Layer 12 of a small transformer language model trained on English Wikipedia (15 layers, counted from 0, width 96). Numbers have three digits each and are written without spaces.
In attention head 0, each number of a token's query is one row of weights dot the token's vector x. The head spreads its attention over the tokens so far by the softmax of query dot key.

Query weights of the head. A number n stands for (n - 500) times 0.0019.
q0: 531587528484498484541432488500537414491504483596449479479523490463490483505493545456458499486487459464429532422490494518518501485494380481522481516474611544431597518538485426470456532517505568524447462539538459536446540598462500543514447509531534480495482479511540483499437403478470520486
q1: 488422521516552463386470558467611515561601494574514517498445510480432605500434520471478491561598439488410485514509600564482535470470459473436468526445693461503521459433531551447542532515563501471493481483475580536483510494538416531488524499493488424527492542453457438484438489552460551495
q2: 444534465495478414546580544475544426548520568445495484505525561524460491487479508465548475509430482494536509473483543510421485465494477473490495538495423550513428450448575513492551510473426574423501442424447489466497491480596414576512496430475419538510464480483380469577546523498579525508
q3: 525521475434461607492513418479423506520523558518540500448466502526507498485512521508448418439481550501496487488452506514541488456448461490496473506471480501499485522581461402588454441477482488497571546472542493459513532495501617463544553515438488506454520513541495532473569442511540518551
q4: 526493440465444548537480506602545461574575471581398423524478461431505547515491580494410537471544492504481574577450508432575410434478478521474491518507619516480575546467368449433562454489574431491517434503497532602392580545481564507488593598592590474547541478467513508508500399522482541516
q5: 531339459376520549407488422459491448505506546549446482494538488429557494513495482501460505459483449492549511526410584469540460505413479584495448487510553466528532587507507486505553429490481477451462462459484521534458549493547637592497504585580501569470434499504524521439535446509524451575
q6: 449615445486562475531535540544471495464499465530507502590565430501456529526468454505498576420501551562513454499548535486551547492557528611605515511620488500592427489469482534520470553551474561497521442491402518528455527529537565550468440504368422593471500485489450518495482502482535441468
q7: 539558608340451419370460429400506476507529537576485463414465523403483473452511460474429566515505466532596558613409444523566347503540456496468495368574538389435594619516516496573549507453393443458458501412455483483428412490570454501499470567572558495505436483509558507500500454438521576492
q8: 634337584364498534531367408536387534470492345575494535468516495340527460496481440504475582504448422443528497571531508591575368494414484451387397464469551450575517557497519476493582475527494454553423577561469523469523545539632513493470378579539561574418502458570538525513513442499456525552
q9: 465494423414409535420527505449517493648566686535577465404512457578626415458525462519624450620579477501477412591493501556412504561480523469470517464479571472471427434557502511571428565545454505296471367406433503482464582487442554614505518472536488646371429553502580440504562582476498524482
q10: 489575586408523500361394365462469423402472485490579618531408569456484514629450620339449560442397453557500512516463573549473361460723523530516635543555498382515596661631433530698464521502360518502538564428528354420437384453545549501512540461518572362362361512511445591401535357503580509425
q11: 422469431517571649504549556546429503609398533525367446627492509556558618483415492457512565475378666459571453418494368406467429496385565435587478481398506526491376638473640554556466488527561597480633434518580471410416577606387495395368591636592456454591596594363509474535655343710588329439
q12: 364385455465442581586589683477454481464462443385500638543568525397525365543554562574405640361446535581611648553513275584514431552458512346614489379512336628714559477450465571482499468569461446493488348456492441533520484491464515512522451555554537445547485599553475498606522543479567557558
q13: 395524540508587463514446548474374451556478506615542592670525400623468531540379474554486408571435586575303406452424601386438533568604515482477969519537555395608448354426577503473414558500349525527547405431552413538462559501619491560537624565475463491329430641505419424532305579415544560425
q14: 528417654518441634429491609577443450521614358394594571499544301560578586481397354432434666449388468444439563496498567432596546475551576570440369474378529573530562624330532571445490428448329495590494367476532392563499473543236455398546518574529640475496568472336392569560362356443480359441
q15: 455524486709356562424485558503663450577606581598536422559357484507506534567459597595581496740448666352428579567584418409538522508742358585676599579416705571554564597510389463555528653362440555481534352474515445604502490386658520558595453530387573515551655372604504507486259472475540451482
q16: 477416383519481548544565473611567513514464558453552540466520552447549478471520441451482416494428537521486557564417532508506472521566370507510468546345604445439506453526528461454492441505434506497448413498476521462415394492505477446500525524608568456522384463488454552465443505500543548474
q17: 542497529522514426418495553468509504409492429518536572524505591474501481453451510585398463540565527481542431471500449508548548520504519517465488502441505435487508534549604503440479496550491549519470545486589550451486506473514414519585522483555540512526522546471502509421487486489571566473
q18: 475550526537540429546482573486361446491561520447608593564526471546584476504446480577571525515516562494555409495535473585449567527478607547496488570500446569484373493488549555547404513485411515471562519450542437510562499451532451491511463480411482522475544454452460472557508494426548453514
q19: 605466427501526569470424390462601497556533524481433517506494553473508503526508589484465509455479475468465538612492527469513531457486418470531525506479679447492519462531546497443493492565552509583510441507463520534492501528505549516467530549581478506468517502479550500533538425514451571562
q20: 485418488513490427427554491490498494521454512541515551475525545473468499425579441448500484417474473464462554505498516507458528573448422489472512502486541517436485400477535463489489498508490527456457517422559492462477559501495464587433543476506410478490450492473517509492534501495527517505
q21: 529493565462559576530416485484523550476575492392491506488537581455546543501537579463480519493482443465473535528500527485521485514476460470431523489516518515533522508547521543507414444507436478548483518538445533497458531500444417514497619482661528482465360474570502493515470554426485533519
q22: 573389552499465648435501390600477486514446521514482524571433592488512592500549615464569480402415473498514485634551485396482551525538478411506456470484514502476482473556497489494461492581453470455536547562431499365436579450523485523492513519662466528431442538500499504515550421457574455593
q23: 369519449624507473505606639547465501580588493457486400531497487472572578480469406456548578428582593485447474419478471505555521541551487437526616428514557475525382473477517473633400577490554538495591506467316515490505531611536496421478578554482444512520510470462472515524484498548571479433
q24: 576465579417484472548374450605484490397556527551534495499556438423466538565525473521501550493488534394447554598558559504512371429410506492423560503510547475516461663519419489539492436460522456515443528464474559530556642531481459499423438462576581608453396412554487525509497472557460460454
q25: 615517538624541444421476456494548518554549440404379475462485601493306487512480528443419458397587442516477554523541574608587512478612462625508528518520417567372496413558440548361474397500495483534462596607459517597461334449416461453538518567494453299650407425512477526499549349482453463481
q26: 434589509525377412373604560506499573529456405551460484386495520624503439471366422313363460479514494558362478436518491469572567585737447533561450569489511408341464381430578552703620517491479551589502498535533473466516466598368568534516586508378453246568453556449455531458480387364530494501
q27: 295522433379527359617531590549452440620334441532515499625471517495360519481379524489501604406424569512475382488480510411419435423543556549600436525406537501704617555602450608582483478627453513584664451510427449453429411714400548317380506549266376610497564530428517571481543407610560619424
q28: 539422434401631477552535379560381623495659478537516486614312530335347579546397641414445353524494627565524556422580615509720508596407303608712516546564526596647425444651610424574400568533565550558427654638465617620373436597249505490376568442547402472489380513489363498455495599495599483500
q29: 568510390394498601473560532529518481543675529496434602547501532676514403471573678582437515521719657498606337577512549525523392503519493691484404378577598534586421470672429394407477487630469418450673618498433501558410655454487558574509559592620568585384498558531445545413680498499531542583
q30: 485391627373496366475418389436282368448636519512407510481348540302392458549266220416333347662605386242531567626486535549433575400516466225387445719415740462400430574564323388588395378558587516468593457434487509504619607448358473543373351388518399504280386433654557496397576325380423559441
q31: 484632481418485427537416468277532538319499363558520547465361480591526482379523491466426588639494405454581488336509454418417425515478532491544228563462528290500505462486504498603506360370493477578463558546549412506342513443517513639504550450490407375448427531659360251465317493474639592574

Each question shows a short text with each token's key, already scaled and adjusted for position as the last token sees it. A number n stands for (n - 500) times 0.0032.

Then comes the last token's vector x. A number n stands for (n - 500) times 0.0095.

0 "States ": 544532552436467441494624325370473668467636313555472524416508552494446654472479488484529118604513
1 "Army ": 539509529500474466476570398401450664586680278619505532478497504500441567497519606468569091532437
2 "for ": 513501610438424418527604331354418662469626316539550545468462539468426634465493516531564155568540
3 "two ": 447454603471393392595525389439479648508659283555574528518431560467415589520486524493527274448500
4 "years ": 437460556474445454507545366429453632446609239483518517545457538492459596490495530542510197559493
5 "and ": 460448534459453430540518381391426611486646351492465496552452492465443561428508545626580289612504
6 "ended ": 500473548475472471461567378322466633451610379549477492520478510498457559553439522626610206603507
x: 513537567555526433620498394507452432378560465570439391473439428544485509451466376602474500471398616527418527448446473450464558483299573449477882547498433478491501512479575481397512429522558520509495497574466495545429437466657500447418486446564419374427524486403475516334414412533702440523
Which token does the last token look at most? 0 "States "

0 "enn": 527531550478462503513541423434437486598521549512525492483483547442527536473459443575519200466404
1 "a ": 517494567469481451486595343348485634469665389552522514455490538487463644472473514494534106612517
2 "in ": 503504625431403402520589321345436656458615332522558538469460555468451649437498489510539165591550
3 "192": 486461451452488485467549416386455558567597384419517493494512511505411595449483482549535299436402
4 "8": 497516473505447483520501430411442454539532369384438535500501464403516561452491482555597262433583
5 ", ": 494482550494458452516569342394492653476643356472472466584437498465450655410475474510532212578494
6 "the ": 530512505509359400598491339449462629482662412543430490649379474469398613426518528557575261599489
x: 469486529531525495530461538494424391472529505464447435513491483462478533499470373460445467593407568473539555536450428456400596467439552337615952507534450378559564547440513463420504493502518558449610498488610563478456466553616573493524452487494544351444421481393518492469549445474564473563
Which token does the last token look at most, and with what share of its attention? 1 "a ", with about 60%

0 "Municip": 540529523540500495492602455567538633524562419546517447476479488363489548446565459479641187412551
1 "al ": 536510572445468455482622341377490666493635325581522514443490542491452658457508504495532096619546
2 "As": 467521486517495490514508433381492556602567512603533502510483503471474527540464561456493238575445
3 "sist": 465489488512505524483501509495475512572483551621508527487497460423577559405475507571615432544527
4 "ance ": 498502528492483504462563459442433609614649408584509503507518523510478605468573522505569059532482
5 "Cor": 497427473491496470527455480364472544542554413438501480489458508476460539472433557578544298556460
6 "por": 472498493583544541559473515595481427629390364466512491575524490467553636458468381483499276471436
x: 525667514623666409519463590520468563488496547561444455497387449497509589557488302581478617565401549379662632516441348556324554541432478380506553612592315539506345574433578619404462545525537412431328501492500646333497387427332403500312453447496420497553530625491468452622311462382595537446
Which two tokens does the last token look at most, in order? 1 "al ", 4 "ance "

0 "ical ": 531519550406450421493619321385503672479645311587484496404506563510448658467501481489526114628547
1 "N": 476526519464468479533487460433532509562552353464523491557488502477421505461457446483607367483388
2 "om": 561445446494511507543433466581499529513506340639518531554439496472452547459530548505493384563463
3 "en": 528463486510464487534431549466423362573503473599549516555482500415550518466482523522434273481537
4 "cl": 465480469482489509555456456514443333538330434481557502545514458398567425491415478644514351399580
5 "at": 462533422531467493574442502553416397404443450502514462531511500456527531472554449623523184344478
6 "ure": 478487447512438504561480467554407555561509446458476548530525543457517550449533496506587141441538
x: 402555442457664436559427572474392387538483407550539572417533334510498549397452350539487360649535582611519541320445489568373593397438627206666574512434385488468418444375582616570304575466437480557434552515622453518482388599464449467454531492520496465527473586562521481523263709531501481409
Which token does the last token look at most? 0 "ical "

0 ". ": 536522544420466435493626315350500649430641360547482520417508544489440675458466470495485199656546
1 "In ": 544551594438394383537574337368434632506627343510528532439487591485458623452493478544568244611498
2 "202": 543476476471455428508537459430462590550629405466549514524478534505446548456494464510502395440412
3 "4 ": 516517550486458444512521393436458580555596440399492492513483498466489597438496464631577243570500
4 "a ": 448501579447342364583464360441464633503673416509472494522413537506416563448461563583572313590411
5 "comp": 528433506398445393533490471461480593580476264590458577506367429461334618457500502465516338565414
6 "re": 450460543481470577408561464616565466567579478488535526502448522479501643510421436731594427639373
x: 545513505506671448611556563428308576499369466656413334402397476466466528539617386538583614446562776524479826529514529510504513543546515395578535572459405505539442634517459544415487548538471559495430453454512425333491446525373349519375483563492451568488595635642585482350572390570805505532
Which token does the last token look at most, and with what share of its attention? 1 "In ", with about 30%

0 "ase ": 541523545427464427503614329365492637434633308565485496424499539491460648491471480508530143625539
1 "activ": 519470490521550515454573420478548577494536387515517503510490494431497571506463485523580219487480
2 "ity": 499551561504473465545547415482437572495594318441498508515456506443519568417530534468644141536558
3 "; ": 476479569473471454541586328371511624431651331497507514530450505453465651444455482521539210639513
4 "ph": 530482461480504409574497437368557558472482346647520566522455412475352464472527430500509477544398
5 "os": 517474447473562474489498428450479514477474286687530493482513463476503516556496509544574165569652
6 "ph": 502459489480596516503535454492546494461350374556486469510488463454443568456475515508459303490555
x: 410678493557581407537371600432461505616454541574487455529385592490388364637468389411488434605536500346424531354534620437595619481470620365495491729522424655638375330508542448590499498452512464524494408649641480438450453509543539347475474365549438502608569563494591591603343637444474641475
Which token does the last token look at most, and with what share of its attention? 0 "ase ", with about 40%

0 ", ": 553531559423461421504618296362499676435645339541482519399491553495448665445477483477508172634528
1 "Govern": 513538582506414489521516406506449579605534421583584457463461553451489543400490564523537337520266
2 "or ": 487526522517474465458504436568438701625601435653532531532490521477514546344579574543619224611423
3 "of ": 474489641427365391464577370419386687587608468582539527504423546477416609403551560505598201502488
4 "the ": 399443619430379385553502408499400723526641443612510442581371546524337617431611552491540268454546
5 "Cap": 521438498477465436514478453506445694641372378633481443495461550483392552504532556543509256390450
6 "e ": 500504499479458455462547397477404694527639411689432486522466527492409581464618541557476089484491
x: 495583533587455412458483456440564478439441522508492452423515468580475489402595386480451423376428569517567595317488450585553570523405617362496821388503416519422534488442568526573478522533561551530650539465547568471498374559524507493670559423463566175582510579474329466493580454401644445512
Which token does the last token look at most? 3 "of "

0 "'": 585591501405484430446610327471536623496678422527536496411503526502441679491492545460496229499555
1 "s ": 543513591427446431508597325344475673436650321574521511431487564499431674473490502514515151643535
2 "sp": 497484477427501441462542385327544588509536380595506522467532490444471572541446442622545220596540
3 "ar": 484546544437378429497520392447434503405430360553496562522423501495461551471582424655593357532338
4 "ro": 491463517521479435531565376508495503544511476628464579535430506441498581508571383575552308412625
5 "wh": 518455512589472521527500467617524436390540602570502482580481477445501514441491310523591289455562
6 "aw": 460533487568574546564432451522488509584579459575513473484566488457532497471560432397540170496578
x: 413412485454765422555429708407371432547450451432548499454633453537395565444531417482534446667467459458513520515364450457283558511581571457581503607469305505379456471365440393525435504395676475484494484585418601439356441593523438313497575393354498467539422532466388385413252536525522510535
Which token does the last token look at most? 1 "s "

0 "fer": 513526538439482461508592391444523503512477427506508456432495548423501632490448449562615220512529
1 "ent ": 537514593427448430505614313359488659440644330560533516433481560491447672467474488503511141651536
2 "duc": 443529518458474453493557393342564537578621399545515564483461512420455574494431492487477236553403
3 "t": 541486491476518540506551460467426401573426436466523514479495515442512558460545414526470209557505
4 "u": 518512534569506479581520453457445420444489440553529552543463456423556553493525460422494194555622
5 "le": 531506487537530556506534492484479486546550542487576484477497568431489555486525342489508217426521
6 "; ": 521512501517473478546562328362508616438660351493497473569456495441473665425442477519526210648513
x: 497546624511536475521433465545394423491549473482437469460470414594477502454448330486466405559444581461519594605398540401434681512397517383465934492504443524558496465478517487373440425498510548498646507450511509516464508498569547476507523466515488434438455516389448475421389478455529541571
Which two tokens does the last token look at most, in order? 6 "; ", 1 "ent "

0 "activ": 536508544480477471489618353480538554515496429519519474470472513377527589493495459527643159423553
1 "ity": 514538550482470475543583350441479545480574363455539506483465516426510591467471464494663186520554
2 "; ": 493485570470475449532591328370508628431660338500524527500466512451468658441469483511529190628521
3 "1": 415502493471439382547490399388523462462661410618473493526478547425433576462475468471567182507405
4 "-": 473457471505457428546470381448534434450786357518518468519421487449449541474518592616504368548443
5 "ph": 497437458515517417534464507412547532448424318703546537489442425493358508459589481490417426473379
6 "os": 492494478485579497460454456461482526496495317692547474470522467462526531536526532546537164529657
x: 479507542366539535627420304364562530642601507602432491501498528402471588435469457481547531516460440438539438468321554497499539572466761452602587531568530471584340384479552563495527508273663555591486388528474448410533421553452425399484582348546376377568492464533500645456216588557403522394
Which token does the last token look at most, and with what share of its attention? 2 "; ", with about 50%

0 "region": 562537550496482474517589318512553594461577400495498496471458502389490569461470437510660147479516
1 "; ": 527504581458472444528604316367508643434658337501526534461474524452468658446474481486512190645534
2 "n": 501569521494460448512474395447532458423458387490479524528479495416478477376530419510599445569339
3 "uc": 475486483486443465513521456516497600546675420699471520487491454438483607530595434450444329478483
4 "le": 545413442567511514521442479614538497629477461637529566568496449379526587490505504504519253478494
5 "us": 515520439526547573510460528546420484499533472476550505473551525433521541443544380559682174475607
6 "; ": 511529479533513518529546386370522556427697400443518474513504499424511625425467476543587239575507
x: 451533583508550445487427505540463458484545498466479475478471436592493517430424352479487369495461633515456550571434563440419656517476480422448956463556480490547476478416527437373420464516517586488601532484482498531388505512494517495495574455508518501463467519360395453420377476483521536581
Which token does the last token look at most? 1 "; "

0 "confir": 472504555416458444501635391494570532457520482470535414408464564444470633465492412543609306545527
1 "med ": 537519559425447432501595332349460648488638346552531529442490547515445643482481506569558162646537
2 "that ": 512513606438416374540534341370480609494636381496553534479449554519397635465464529572557257614503
3 "it ": 458492571444421406517533347402474639479679345528546520515444541512422600494470558554559211598467
4 "is ": 457475584468403409530563307308434622407634360518529525548419506472449632483458531582659230623514
5 "still ": 466469548489403395530530311379488618441662380521479510571402476447435610461467547573656268570490
6 "ext": 479462508546414491457568382496535621444426416582481505530398498468422639456495492576577299475457
x: 561560563489574566619334407429363510575552438467393363576461525506499548467413315507472531590430623595536537470393444412546629539491476344741596474483414509554367573562550467508419478413546545513595563703566522643444363713559401441487461609517384671485454492497603526349478586292580592562
Which token does the last token look at most? 4 "is "

0 "ex": 547523550416455440548594417453498466520502400501500443437495549458491629504434455521601227532520
1 "cell": 521545531455476446511585396471510535557538427562575491470474527445522584436446516533590220435503
2 "ence ": 506512588444458432502604331369497638445633324560531528483471529486454656468460487511532140627505
3 "in ": 451483634432396391534588297360463657450620324544537534523429532463440667442489473503520168610554
4 "193": 456476445456478445526546416430495584573643388458478469468464503475406584463447484519542332427404
5 "8": 543494469495455480538497424459421486539544403371460542516487481393504550434500482559616263438546
6 ".": 514488481461433463525527419468457445467658438317520529530453498466515571426490431578590292460531
x: 510535546408665453459450566524397534478460490421454526525567380540434568373460312589375456470619571510367570425388636470413652518342594479466782419493446496501508566453531585396374489610525552515480539456583582549532384678497414534439542448477527592495484670386542373456400594591330449519
Which two tokens does the last token look at most, in order? 6 ".", 4 "193"

0 "manag": 515516553500480481476607389463499579529513392513532490453502503376512563444527446575606234425482
1 "er": 502545527490477485484588402483501558535514398537537515489484538414502594439525419547579184473550
2 ", ": 492487608458457436499595306360498674467659364530545536480461527476456670414488499484512170638518
3 "and ": 496496554465447458515544376380448605517670450509515507500494510455446555406463532607609278663461
4 "then ": 487500543449441489484559399361427589511646488504514517503485511459409522456460553666629263597423
5 "in ": 463436580472345413521527394364384617494591393501445540581435497434455557454490560601609242517469
6 "Par": 558492455523443474545485510530475726565569500637551498531454476508387475485545475412401274396428
x: 330557679610622564587416640524547574630544450483459438580570404377540618398537611524497542642424547454537565379492382539394526523586678391493525565425291622406571515286627485517514432463624520431738570500604460546530444485507555508599663379468502597535472574472546445405354410433542327595
Which two tokens does the last token look at most, in order? 6 "Par", 2 ", "

0 "| ": 537524556440475425511580310344503654453659343523490535447488552480434677433478516479507198634482
1 "37": 516473510472454462498465394457604452468590397513583503522462528471402611496435505467503288532312
2 ",": 427461437456453458545432420524532404574714408454536562517455469463477547427424600676472475466451
3 "46": 429486499529479463501501376554495440556624368473466500534447472455462564492507536557473299469409
4 "4": 443515485521458457491456436501510423540549330434452519546513506400489555518486592509538141375467
5 ",": 543454463501506512536451475493415408569670409366498471453470445437523524397463653661561344459484
6 "25": 541514462557490476533503441536455481515587365484525481499495466442479567478520517525594254431424
x: 456547495408620463555481580479417588469402483478569431537492399509384534430523441503439461475482572553365475315456557599314593552595496411484742511492418413622282526341692450588497627567540558529595587483461542430444477532678352562438458386490368570491511707403434424530491485454557529522
Which two tokens does the last token look at most, in order? 0 "| ", 2 ","

0 "by ": 544529558425443407510621302355468657466620345553481506394496574489425662442486489495529172623526
1 "the ": 571502623398416397536571319399480668456650350570518523420468583511392671454518504493523191618543
2 "family ": 503527557471452449476524372506518721556744298629529487494460526525427565447539645490578170608432
3 "in ": 438480645435372391535571357370421661498574315506569556526432539454442614430518530508554229516520
4 "Vi": 569522473508510504556511468543544654570628484592477482520412497516364547510541421371378280394406
5 "enn": 508509487529493530513472527511442568677442611601416469522528521460545523429484418540502265494512
6 "a": 523522512562501533487532503470375563550539605598525510476558515434563530408558406546624176406537
x: 499583537421641449448505625351456474484591476439568481485524427576494512482558272562481500503420583685431604283365582530255561576529568402458542445540347483570390530417521651502332560387463523503544520506591534570474385503363447403509608407485451534573474542374409394513286728447701525370
Which two tokens does the last token look at most, in order? 3 "in ", 1 "the "

0 "govern": 576537550468468496506620364493502581514526385508505459442501519396511567435486449527630224479466
1 "or ": 536522580456458431505584332376467641496637331560513521444500528471455618453503511513551167649527
2 "G": 469498455481463492536527447359476473638582490565508515554510470478427435549470477480490235512459
3 "alb": 518465477487512522498543501398421399591445433580453507467473470470496474529524539502346227355451
4 "ra": 579509473550471521508511520523371473519528584626530472486501532479516490507570456458466205331486
5 "i": 528525468541524551533522544521411459514566563584542502499505507482505517498566445434496134347505
6 "th ": 480520513475515509478535458457398564646660445524500489502523504507432584459576535522487131505549
x: 533567538495564433558495543529482468487485531435490468384438431593438497489512402414429430483474494511532551403469473535490570443437606402497915472509375565454480482378606500484497442565521535503541542571471442516488404531508457512603545435525512204571423571446365435407582457394509494414
Which token does the last token look at most, and with what share of its attention? 1 "or ", with about 70%

0 "b": 567553514447474474529579353454524458475464428483482475470510482444505529556443454537471174455563
1 "ind": 526547531469470501537639364453490511481497412518560523482473491425524582507486434546528155406571
2 "ing": 456482499505489505529599389449480524493575420507495527516465485429523610478510393515561189439582
3 "; ": 464474587474457447528589316355503643425649337513510514530456520455467683441459483503512178644533
4 "n": 524488485503470461527476418438524459434459375498520559533476475409479491389527406488596415564351
5 "uc": 534487503488464472537514466539511615570676397688490479484476439434470625524580441463456340471502
6 "lear ": 486447492495462452516487410449529511488691380650484491507460438431526561448544592648567192618587
x: 463488493508596405634413474512533504473437588590404528526498543464511614502492307463432466406496550602456489502475535583510597490502586353518894504529512437546561430434549488396583368334597609496538478537525437454422502544532502443503485472510461361521388368553427483488461564551592534549
Which token does the last token look at most? 3 "; "

0 "on": 525523516487492481533559454467485507575562497541530480508469502433500569496501425528570230464541
1 "ent ": 534508588434454434498613320359490659445649338563531517437482557492448672468479487506509133641539
2 "| ": 493462559459469441524565331344496657471665338499526534506466535465434678427470507472522197631497
3 "ex": 486544575456432466506473426384516542415527392552511536542443522446452574500449516594599423638340
4 "trac": 529525531485427514471561460544565532527566584621504534536421534433517667460445593640604408566383
5 "ell": 581503470571515538481558429630577624511533376571476515476531513399560536399480361575548381528481
6 "ular ": 504521502514428452523496407523509606550701402615483515552420496487466569453558497615580173568535
x: 536501543511597467642376501492512487506497567545475438555476545399493540521444364396411387487471545621542531480451412527406543491435572372563920499452436438485419534427479546479467477507598614444539462531548497461495407565567458484605510481555495236427429470526478459504531482546488475569
Which two tokens does the last token look at most, in order? 1 "ent ", 2 "| "

0 "er ": 537520550436468436482623315347492664461645336578485512410500565505445658475479497488508103626529
1 "of ": 540515596419421402512608294350460652455633353564524517420474558491433666453493494506543150634551
2 "sig": 560515514472478425527507438490472612507566326574529513486498512440482499493430555395561189484458
3 "mo": 447499548488495489571494430490448466445443432475499517543418449460554481532489372504549281519530
4 "id ": 482518533474468453509549377407461580495733376552484495517463505503483618471493538539615138595538
5 "colon": 550480498561502527477511435560459657519646387590448503538520555471470506462519625425558234501419
6 "; ": 515512501511477485556574350382494605461646349474489478566461503450464648428439482530547225624505
x: 514556592514532481558445472566399428490571506456451476456466395593454507461458334493486409570443631456507590581395534450447681522392526367482936504524438562542503456478498500388457410492518536493643492464533524537473483506563543474486514485533495415446460546389437480406420464463505522556
Which token does the last token look at most? 4 "id "

0 "y": 510519508534520498557558437443500457524545503535548510529444453406506565549470453432503149430599
1 "n ": 529497565456476448491616321336487646441639355570509526448488535492447658480475481481511096628550
2 "was ": 535480559450433451513587330305389626435641386517501536454484526476451595462460579553683226660517
3 "educ": 516459536506472454470528408467531535528576355632515562502439487453495605390511487525489279446492
4 "ated ": 468468532468489468482549310373473664387641345510499521500473505472510580461456487627654196646520
5 "at ": 485473572495396421524565284341443641430630379528435499590422498420442611448486531564596209572504
6 "school": 480508490577487468538501385513523632505577305567490463508535519507391480420510610545502306441365
x: 327629542600572453524441653564358534376508584508437428477506466573428664535423530548387389536414446485559457456405364598321640359442548325605527491432304505512458602503611507531488458382478529592593545506579515441364360625544656391531433365411402600467449624363346465401530620576567541500
Which token does the last token look at most, and with what share of its attention? 5 "at ", with about 80%

0 "| ": 537524556440475425511580310344503654453659343523490535447488552480434677433478516479507198634482
1 "Bi": 420498525411498486462514390400524607504592484690509475549474479534386488463538499487467313569381
2 "o": 442506499472513460494495437466517523716614525643517527539451440466454523432576408474422231523531
3 "G": 480500435476477481561491465446475368604631540520510514548519482477476468558430480565492186508453
4 "P": 468487506471464469510470424484378363522624431503492523573467492469516574530530633531493121391367
5 "S ": 480494470471480514443505478427421511644721442572502487492510458509476571494536598572564084461385
6 "| ": 504506480503468483535492462380447545555668416417505467481455488475425583458434598550603260477372
x: 424504428551564509385449407606457401462515543499506385461466506485484521443437378516430385384489590517494491512496587528384519465593583405526931504593421557525482505404625500446463516536420517464548451489422524524390487542565548500516525499515524621453489523316438480438464414484623510546
Which two tokens does the last token look at most, in order? 0 "| ", 5 "S "

0 "es": 520523523496500463534537413457480469523542428512523528486465516414503578482474427499562159465545
1 "'": 509556525441510467465624327442495566430641467466562556434486519462470661471471494494528235511566
2 "s ": 511504616428428424528577328347475668438650310569547516477463553494430672467491499513515174651537
3 "sp": 504472490428510450472539380341550580508512359592498514463506490442466568540440426637541232608540
4 "ar": 498489534469387437501520404435413505409423343563491583540412486495462538468593427646600353528346
5 "ro": 518414513524483451524551387509482499527497473625481548540436519440494580500576402583545310409642
6 "wh": 510469489590476539521500485614518448404531605600519464569515483460494518444502324511569289450565
x: 689647508473738499488411777345550635471318556592559508603412558425477531496572395510510489681500486509389685336388440481300584504503524457517457539491425684555400580387515517504357339468497455525574586519602495405496555478437437401502531420530497480571524432456439609549380656506539404462
Which token does the last token look at most? 2 "s "

0 "ol": 546513531480492491520572383453488444568489482497547505497496493418544583490474417495587136470540
1 "o": 487536545495490472551542423466468437550540510509541516506439480416518554480493374511555168451545
2 "Gen": 467551575460402445517572393418448503523489512481523553527462563450491627454445444498589162418423
3 "e": 506509508483482491487574341437459517504488444523438558512449479423484558432526446477527219541496
4 ": ": 470479574478443433530586309340499658427662347545478505564429510451457702414467490499523180665507
5 "15": 565512480521449424496474404361539469473645427518480449495451524479405626448441558463559255469422
6 "2": 552510468490458450531487419462536400572616367467511450415480479432459583412467472575455348415486
x: 397487531458615411562341784457443595446366561529459427489509531558425499482373388596431398387570500552385448506406611543321592503545664500469704419516365394553367476440593617519554424543485539481740604476423337423469492549544534562501533501423466662477486633446501367421520594541542558546
Which token does the last token look at most? 4 ": "

0 "194": 499519507433471478455626379364430554533541442403505502494533546484478608422513425624564223479468
1 "2 ": 509502560447467449488607338387476632457644332486516513462489543487459649469467492536559115618498
2 "he ": 494504557455448446457568331396481647448729418524529505482457545521428577461513573536587155577464
3 "joined ": 454489594459422432457583294330465675461643405567512518512462541491455634467478543577602138631492
4 "Mc": 434409530359422416471533450404472666610627571764447486507419542536297629451555502483341190433496
5 "Bur": 539466522508426480505535459353457545568562664637506465465495563553432558506506439554368244408487
6 "ney ": 526490506501497491450542461465403680637667559631500482505510525544452614473654561505478069336540
x: 427612478553531534377516508522497388488451453446432439456499438599518488477588445476431521397506553603638506364474501483464513557395609394638819430550381551425525469413528440534428498541551596478580556570463453536519386438500385471610523347557466254563359507420247395442429562433494444456
Which two tokens does the last token look at most, in order? 6 "ney ", 2 "he "

0 "c": 517541525451479470527548412466510419500489457517519509509500484428498537538436415534553224356539
1 "ell ": 535502568441457440487618328332479643444645362550520516448493560491453661487472489525509130604533
2 "death": 502532544476446432525527373329403519421533374462535545460461555501450554479469570509645194481439
3 "; ": 488470552494469456541592349342484588434639353437507508518467515463474644453456490563549229612504
4 "regul": 495479538508455475480500415503487608561548421565509496551464512462486573359487438525612345521270
5 "ation ": 499471476497470460511512417467503571538626302591513535515490473464521545443509547668640252643469
6 "of ": 522470521511403412557532313374442620429637362544476493590417462433457606454477534587633185608511
x: 515538559537558474625440468516458501467540526487429476520488527461471484465461394548438472551432555553429564538465484501447609518363514358511966468518450382542515503402515510438564417452499534488528467465511524491456521558649593421528487446546526376437520470434468481481455472479620509509
Which two tokens does the last token look at most, in order? 1 "ell ", 3 "; "

0 "40": 547525544446445445531608368456505495491541365408501495469489536448482629510433443496565177429519
1 "2": 509515527448453456535590379435484484512580380411543523509495532449470612492417437528573164452503
2 ",": 457480530458449464579542351452498468438663391382517538514456491424496600465415425563628297493494
3 "49": 415498542523444457556553355510571460446583370426474506523449504420470578505439429482560293395409
4 "5 ": 494479517483460445543552378471513610440654230482515486523477500459481585518439479514614154530480
5 "b": 425411551471467480519574381494486574404299286450420516507425459474477476536430379483459258521448
6 "p ": 521470502507472443530548368396490577362598205546453498545432501486484605553454487534486115555536
x: 523538607612580396592375283532418597453473405548439489453462441567471566436438364484455433548411512500541442396463545464424629526386536467414883466565448509491475389494526487478420454492581455506564621439521547448506388498559525484504476430485428389456367503476509441414440439500556460616
Which token does the last token look at most? 6 "p "

0 "; ": 540522554452472433518613316350504647421650339509502520436488544468465670446471482502513185629514
1 "decid": 468487498459471479467557418456519545429591472534469510511506480407549543436480432545595319625399
2 "u": 467589586508422412574515434514479515389474518545498486528406557445524604382536460613550425533467
3 "a": 500528483589518499484529437491468600478629586573423448491488534416564524404567393504645207507459
4 "; ": 511486527509480475523565359340503606445674394481471473537480513445485652433452486546562199621504
5 "ga": 460498538545495435507530390356498577459548524599486490499420499471465477476491496495512321550388
6 "str": 472474457499531536540470459476471473354373341524450448524479466436548546535473375445441245486491
x: 364658529440596402474350508412558526417299499658402523509397521491633590473382418562660540549588498237428548437447441342565602537529501484469499440537525518358545396519528608573306443503529513529501646530536573465455449555412478341487473519484359623448447458444526489475219506513530540361
Which two tokens does the last token look at most, in order? 0 "; ", 4 "; "